Layer 7 of a small transformer language model trained on English Wikipedia (11 layers, counted from 0, width 64). Numbers have three digits each and are written without spaces.
In attention head 1, each number of a token's query is one row of weights dot the token's vector x plus its bias. The head spreads its attention over the tokens so far by the softmax of query dot key.

Query weights of the head. A number n stands for (n - 500) times 0.0014.
q0 (bias -0.356): 433323331440429398358424562542769411675513580654582565702712298490406345604480796410612692347336454441641327433300518447421682666456428582518229434329299535679586376405787471691531523581713571
q1 (bias -0.491): 639680346768178280699176754145554496515636427569869532384463707221705681595776388367461680281521415581516415633554520639456768304623241533742352485389633246567306194719696365587727717412270476
q2 (bias -0.448): 641588363891446284506128800183597448564585428551778504418505622480761621349656465327397741157582351663741430685480531738674727315556453549820227469529726271537347452503685478487672824565232590
q3 (bias 0.205): 485843513651803514516483606328424537384480648385413569387629545498565619501545305752330472672626336445347574382266442623487348188748633274531726563476633515485683584432408490421467441483252670
q4 (bias -0.483): 700213384412444361592463585400516559336501418483795238553356545463451498529750606400491631514404637800686442475667427545430558560320364537608140308462560426420305330688721535721548467552277373
q5 (bias -0.111): 511455606766552452678168715415873504337484717421531542547633532356593515678848148484294479471245223714776380527396397451630437245812537222654337473404422407249524299472616522282604462638177500
q6 (bias -0.468): 485573375554401619515564730474481497505482579315727470480540769407346553355548586306500461390561482642590224495437541662475749448480255484650385193766628465521365549629670420499557682399579514
q7 (bias 0.321): 419588656542581406397539381542523621341449668435553586409678440521621616465693456614560551560455476459432590257385583579550485465650599357550555581557600438438595497510591511404340567617309645
q8 (bias -0.071): 478365538320537488482656441456396509541523243498421415606379418595411446668429576514399504623319575446418517554522464526403325579439504670324474419350511590567553506432476581422493336346481412
q9 (bias -0.680): 729328235354328369636528665457226514384598265486787279468170591647470474395528533378489471454608530657609292453628536378396705448217393690458347433592555617537226328682386473711559312498601337
q10 (bias 0.180): 639614536486587476590413438453696417502404501716545474511672469551522553486383623533554591516394437382527547462490607556621618445535553364597517689620574522423507672427636350472508569691459460
q11 (bias 0.489): 479459652581585503416537458667595393555375760454168640589704426534500423778577619784415515589509558330261515363230540317531326585813667267290498407480273609379899546254525492451444565440464662
q12 (bias 0.037): 527446510518392513527550685254533594636568653577473507490526520571510487461527623408406550431346390636521524470741471535383526597479513653509331456393540515608525473430435539382615512534540412
q13 (bias 0.450): 320615749463655657379508314589546603562214493523311607446665416451636414524554565712520474405508515347375627373460539393594289572674621265403664677650484395556513580371369529525426630468431739
q14 (bias 0.564): 410716867730557413411474279901335571442287413367393858608582551562377664722619497711437646642569460494347519354244546704881262420800777091302689692830628405293463713304478347650284451549379436
q15 (bias -0.134): 462476437380608456573506406743468624350508458319473501615570635444435436396592438494509408602620475565413326427305536404438444473495490498454536396585400464479482475610425617677487411455543560
q16 (bias 1.071): 266709923621718527352480293961424338448428745599135564632850362536607704790489356914369444685665523189208577312329624479519212450873581491326761524381149710363778638302438664404293581731339604
q17 (bias 0.233): 452661573791522339532469564630509389376593660556180586520603488449596493497507577603535313610423489639443600625606481377457404406519432611370590517499400586500485569365351473527444662695558431
q18 (bias -0.180): 460360625380707407535418484401727642453425425373427652525515550370589274268455580470479615374386596265311366379237409363601237482417737346552595677543453523467579519532498517397506427227524678
q19 (bias -0.002): 487579610370457854660374497441473455479566646719421310826454561374654468522621229407348282497358705565659383535372381600478668624636263463628491440250259678657542486522645500334528567312409638
q20 (bias -0.141): 629556511552536442512512590589614618622733479521494547633532423352765702438731526526410361404522707699739363404287536481579741445588593538382529594666418500673344458402572430513398487486429586
q21 (bias -0.017): 406506519450484577465648562599509557547557473374483553505478479350683246535526344422444360506416624390381417756504576561442400355567634341546539558383166429681559578525512611378232413333559548
q22 (bias 0.144): 560373798383612535530605599549440570226586532341461369643465456573462492327375473405480449491430627745279551530628606396411328497513523472245391430374444599445576644707357436460595205514537526
q23 (bias -0.061): 337605665466485429527552523533522419367649374454464390361678534563511419566434389477463502568499425410303576625382570387654582480456457446496514679331397553667507454602433310387584651388651594
q24 (bias -0.020): 607286483393703407466379438545481429572647376514415306695534577564434524402508461579463372422462616374453464395386431517576593492559361578574338592291470621728556491293646607564566505566487429
q25 (bias -0.061): 403593358467695645566514409433453637443364434570667425462329396457508516481336712558418741691527502242490523507514443233584364333440499532380562449634609492293458545604665539402442544303408383
q26 (bias -0.017): 422524444562351551454465356554630711489448477482382603661455424229512376582390415634610689389485405275530377465329356597503539560524765294662591535423401564296451523380467554376285340394309709
q27 (bias -0.037): 507421522734546527440271284447685359457311471246328750625493451322309531524561658480327627589358399559461542429378363539531790340414847633534659365809699531526617620289459423495314448500507515
q28 (bias 0.015): 601577362574645577393716397396685575494490497601462302523479316593553541561339582522494412546401790328422681432538519469474502542591439593577531512460524637467517437336510543448475371473530575
q29 (bias -0.068): 569582658552614581447401363311672546728502403669429375634845509584298533798440792618380662346273680394416485522413668554528535606572457416757433402678600503558349645221957785527678606380642565
q30 (bias -0.042): 597538511574470828482324347663463655491577394395534430858493589634417312562625631534402646574406563443431355564442301643523303640434691335389379390301507653573552534452852563615589442443577478
q31 (bias -0.182): 510432526510429227564259610371678374509642650599535515318601598418411643503565528568563662496446631625515506456357608422548580448595444580541457547574580380504458519456763660416521667343251467

Each question shows a short text with each token's key, already scaled and adjusted for position as the last token sees it. A number n stands for (n - 500) times 0.0037.

Then comes the last token's vector x. A number n stands for (n - 500) times 0.0066.

0 " Mar": 478402640512464574539580443461537532618572487366618189528502526634516543441527554458492432456449
1 "k": 538433599541513571485609468454623552582550507385619210470450472637493483538522574427516491460463
2 " and": 604446635520464622526684326409673499615625520293616132518432509553393472482506515500472466475536
3 " M": 525534529572451538534607417464617502598603552356638255467503502580522493490526515438475380542432
4 "at": 432588414640434570455656466445594542603564477339602140542442481581570437506549537447528474515482
5 "t": 383513382615412546439668408444592550540552478363593167479482468598550468533467539425554480522451
6 "he": 423377362517314544394595383501663527597584551302608169478487502560439479526504490432611485489494
7 "w": 494334325486368479440649410406625534559597497377580123571514527584498486539415563451523505494515
8 ",": 602403412553354458478685441373627559602654553316638172517534586476411377512548513499471489530565
x: 585484713549513470412379624476601446328281476694498447530686545564491465505477659581667704446262489408480679470689656538699489642388630493504477453484596434417500481475482500496787563621544479
Which token does the last token look at most? 2 " and"

0 "w": 417430634481467598572602402507583524545542550404616241496477562584440508549419562466532446489448
1 "o": 508412627528491598524641384471604511615548554376621308477534516592463515536450548514540447584475
2 " y": 567517522544490585542566462481541497578612543364644233439557520554493548532542538466442467469515
3 "ear": 649637563645424624526634274433663563662556542333604095472406581526354474438574524482479525501494
4 "s": 489673512619367539540665388424657487543585546362609149435446548529432408528466551459466495426544
5 " pl": 457496440538475514471525489415561522528621551364618261456526497567474484491529531475503501534457
6 "ay": 372442406604436500480604356394651554581578541328632175436403548538381502496559588475458508468521
7 "ing": 467355360534407503458579413372669563606620539350605171459448595527406448564494561485496543483518
8 " for": 582433362482412465430587421370676546668661558312621148509489627507445444527532528541482467481487
x: 571633517593614407387432409563592501664598508588464665591567423546566437556193660523348534557470430386322771639467653539499532615628569456428493494560437474610686514665437395365745520609542541
Which token does the last token look at most? 8 " for"

0 "i": 407452645452491565522591462429633511573584548371597180470521490585500479519453496471509505488496
1 "el": 537390671541514603517607460430632500590563559383596186503531514545507507561443535424531483477562
2 " and": 606439639518439613508676327406680494584629543282610128502453531534367462487482511508497483479541
3 " T": 510542517557455548543596413486574508582603554378646289482509520547511520511528510439459395516445
4 "im": 487567480643425550468565424444616586635562504352639199473530526534549448547502493476491418555463
5 "ot": 353575386648390521500621438449575546527568523374586176475506505544484428515442494483471581544476
6 "h": 386413364539361543484646429470573540538565525369610185512500505571491570521514511418565499475590
7 "y": 479326354496371508477627432394619545546570516401601134497506559557446492486451531463455546457558
8 ".": 627405393459366507405591424384687545600582533290616241494510512570469496501499528427441596497571
x: 624510408598546284423537557447396310638283575527630412313563417563454649597444610690520463525519448481569596517572759327651345384398591506516440536425385453505559501625473551617620595612307343
Which token does the last token look at most? 2 " and"

0 " a": 483394582436407618549676397376692442705671536254595110459498493563481401494567499490511453448477
1 "g": 576378624535447620453637393525695488616536520328584108470492475584491493484596547548551488531481
2 "ain": 649437640576452610523656315446682526650567540362610146460503584514444425507540523512491500480472
3 "st": 576566584612476557483584426447620571652643594341601178478523584501488462522451525554552496509470
4 " T": 476536498557442532535587423478571507569607558378647293470500519534493519510523506462467406493446
5 "or": 400476337572417547452529456482514596582556514308616164496556512587586549430495508494552494521437
6 "qu": 425469417550391518516573432448577553558576489397628213506507486566549517545518486571479449513512
7 "ay": 456344364536387523482610400396606588582579543362620164464416533536399478528447520467462479450538
8 " Un": 583478432445425441468589488410553533584624516324636248483464493514510445449533499493430512544446
x: 289559664254611435579599418397570426414555438421451689580548527505474606668661577580562580472440553449487548337414755439436318589484554594466519525549261610501469390438413381562720570587581493
Which token does the last token look at most? 7 "ay"

0 "at": 431424637446499585496592448451649511527569552343581150467554502548497490577482506454507483578549
1 "t": 518374645503464596535614433441639490507594544337586139459533495541466506551467509468505484529501
2 "he": 607490590566480637478576384499652462511599586299591211451529511550449545555481474485553480500553
3 "w": 628592563672379572547653359436649504568598534373581126557520546550470469576431540467543481470521
4 ",": 498644584597398598542649371407654518582646548328627156546550591492384410564519543468471500513571
5 " D": 450500462542440516543630438466554518575617553375652294468484522572501499522510506441461434504439
6 "an": 459394405538387552435599377459608561674536511384635212517522544585588496503532496475503432529546
7 "i": 522383343470392518460593506404590564622594521330608161504509498586518458541466517428538529461591
8 "el": 615436328426366530407606457395619552622594505356612156494481497582518519538475541489506509457563
x: 621439527652668412415298533368494638589618516461400557484693543603571569562530532605417440532496535589450446431503626575526310300768495474610544709402488560520610380586437498446270633547270385
Which token does the last token look at most? 4 ","

0 "ol": 427423631457534581571580428434608505584565571389609205522474519571527530587474491481503503460593
1 "it": 513437590525497524521483448414569596582565592387615211468447545530471438526443504495536516454462
2 "ical": 647429602584463612502575405402645540574603549339596144464486565559377484504478500472499574401502
3 " f": 523513498520482503537478515417597508551592610361643258414444496546478504486566506539433513425484
4 "o": 476545455579452562488545432427611464577573586373632286458471503568485462549519503489496529458488
5 "ot": 388544377647448503498612406422534541583613496336617191458458529527469441461451585516501532451463
6 "st": 454440398551474529478517416432561567631609573361628216474493534539494494544493544494520468497445
7 "ep": 536388371478441483434589510432589532481547558388605185439431532554452432528438559515559569517477
8 "s": 601408378470406441458613398439694515487570582396616170459422531531419385591455497451531495419537
x: 510426518577670617579440316611554300613325499540497498469722694376421581490541406468441549392501516364534475599383326632665638313642356371498450510485521444515465637472628341569489566690331317
Which token does the last token look at most? 2 "ical"

0 " de": 463331659464471610530643366423689466592587514334579107541503538553511452535447586527510502511540
1 "v": 521380631505470563530546413420681517560542566380612178478519527569487423543475531544465556519497
2 "el": 661503611589498619476571393439662486534537577348604188516442534530450493527500533477535549401623
3 "op": 628598570645428556489558438436636550501521582384607155461516580543419440525420546473477538470567
4 " y": 458577474569435561517573444474574484544614563337640165433541516533481566543551521471449485466542
5 "oun": 363541386583406561488574375414632549602514553375615138453477529597409525431580541526494465440476
6 "g": 385451394542378512426572421454669541598552569349595144498490510598418506566560553494583505499523
7 " f": 495473463490484495532514522419597525575593601355650254415433488552476518470579524535429491412479
8 "o": 555470433425417500460541433411622487588567587369633276457457505576479486538524520501485523461487
x: 511417550429496564244674319629426646621509410407682510461667383541409686366473343650410516559595520456388638594570344382431442473812545540572285560623432407412617540506542535363494453529465429
Which two tokens does the last token look at most, in order? 6 "g", 5 "oun"

0 "in": 412386595439528607546606446453648512557595525346591140498506526568472505569492504507536586488547
1 "u": 549396601524452585526575478460639502506596545370574175490519519563463485575483474505554566491531
2 "ed": 615423625511450572552574413401679516591619572373602189496503576527432450561483496531491481431542
3 " to": 613578600622392557581660316470619466629665570381604176528447597489418457502484489521468451481543
4 " pl": 461527472560484509464533502421576509519640552364616273475523492540511455507529499489500526534455
5 "ay": 374560447628436517494610365383648550610577542315638159427404534531398478476560591489463515455500
6 " for": 411460412610412509458610416388667535665659557314619147520485618500455443529550518537499466483495
7 " the": 530361437538290490386565354382707526644623529220636138433500579570389434482542557527525470485562
8 " G": 540486453471442481452557416458599520600594566345643276442505509572518532495546523469454443513449
x: 326524426472497518414531516542500403451530452611592411613622346572420453566507536521507431611530459433430359536452344419547333565477426394403493559429212446542574416441486540559458398888632576
Which two tokens does the last token look at most, in order? 7 " the", 8 " G"

0 "3": 421405587472488604546558442453597488529614511365601183490477512518422427484555484431536584478491
1 "5": 528367603524462601534554440445601497526600507370603177493488515530410438477540495439522592483499
2 " or": 645492614566396569506683396393659467587650531307589095504489531518479386479468514561502527428495
3 " ": 549568547538470539515508446455611465498607561360607250432526487525497465548549491528433568492494
4 "1": 474649475605409520545596434377642487553624522330608196498503533525440379534527484455513609506446
5 "9": 391515444574398508489509457431621550570591519347637227511499556541402410491538507430575575484541
6 "3": 409403393526384471506551468416600536565603504359611158529507563552410382503546493449592580523496
7 "6": 469342389521382462494587423436623547542597528360601134464495542526387445500536492466526603533529
8 ")": 602410373503370456486590376420607558517579580290613209440454531495424453475495451456479503557609
x: 810547559452599430480391529575443337491591480513603289402474508533527519462586561518631681461401498370351626381555589550818712480405548474546465524419426551429487554436356495525307638646262428
Which token does the last token look at most? 2 " or"

0 " P": 479466581480512539544562431464604515573586561364636232444497459552459517501530519439460429527438
1 "et": 545463642577542553497587453428578556602539494465610191577533487574579495529507553510479481527469
2 "er": 643443661632510625500666425431625548571579480325600143513502485568501493524464522477512519506519
3 "'": 585561500580474614491533381475661502513548579392588245492383489562445538454497485474533580432505
4 "s": 478629501583375576467643350421643515695635559269629203443487555559425463508471569451538455438498
5 " as": 378515504601401519449676376380658532641643524310598163520380530544468372485501551511482501528519
6 " w": 454458463529446520511516396426605516591608570339627227472514561535497503501604555518461495454479
7 "ell": 519387361478457422495647407427572494582598610361626192428421547509430466461518556466553521426480
8 ",": 601399379547373456476664398383646545579652567336631165514530610470376396547534542501491518517556
x: 518573694546626467289427628404582521371378466612563383547783564527464493520393698565605683487380523391434711542637620505616571688482600472505579469522545393430483528510474437571823623672604451
Which token does the last token look at most, and with what share of its attention? 5 " as", with about 30%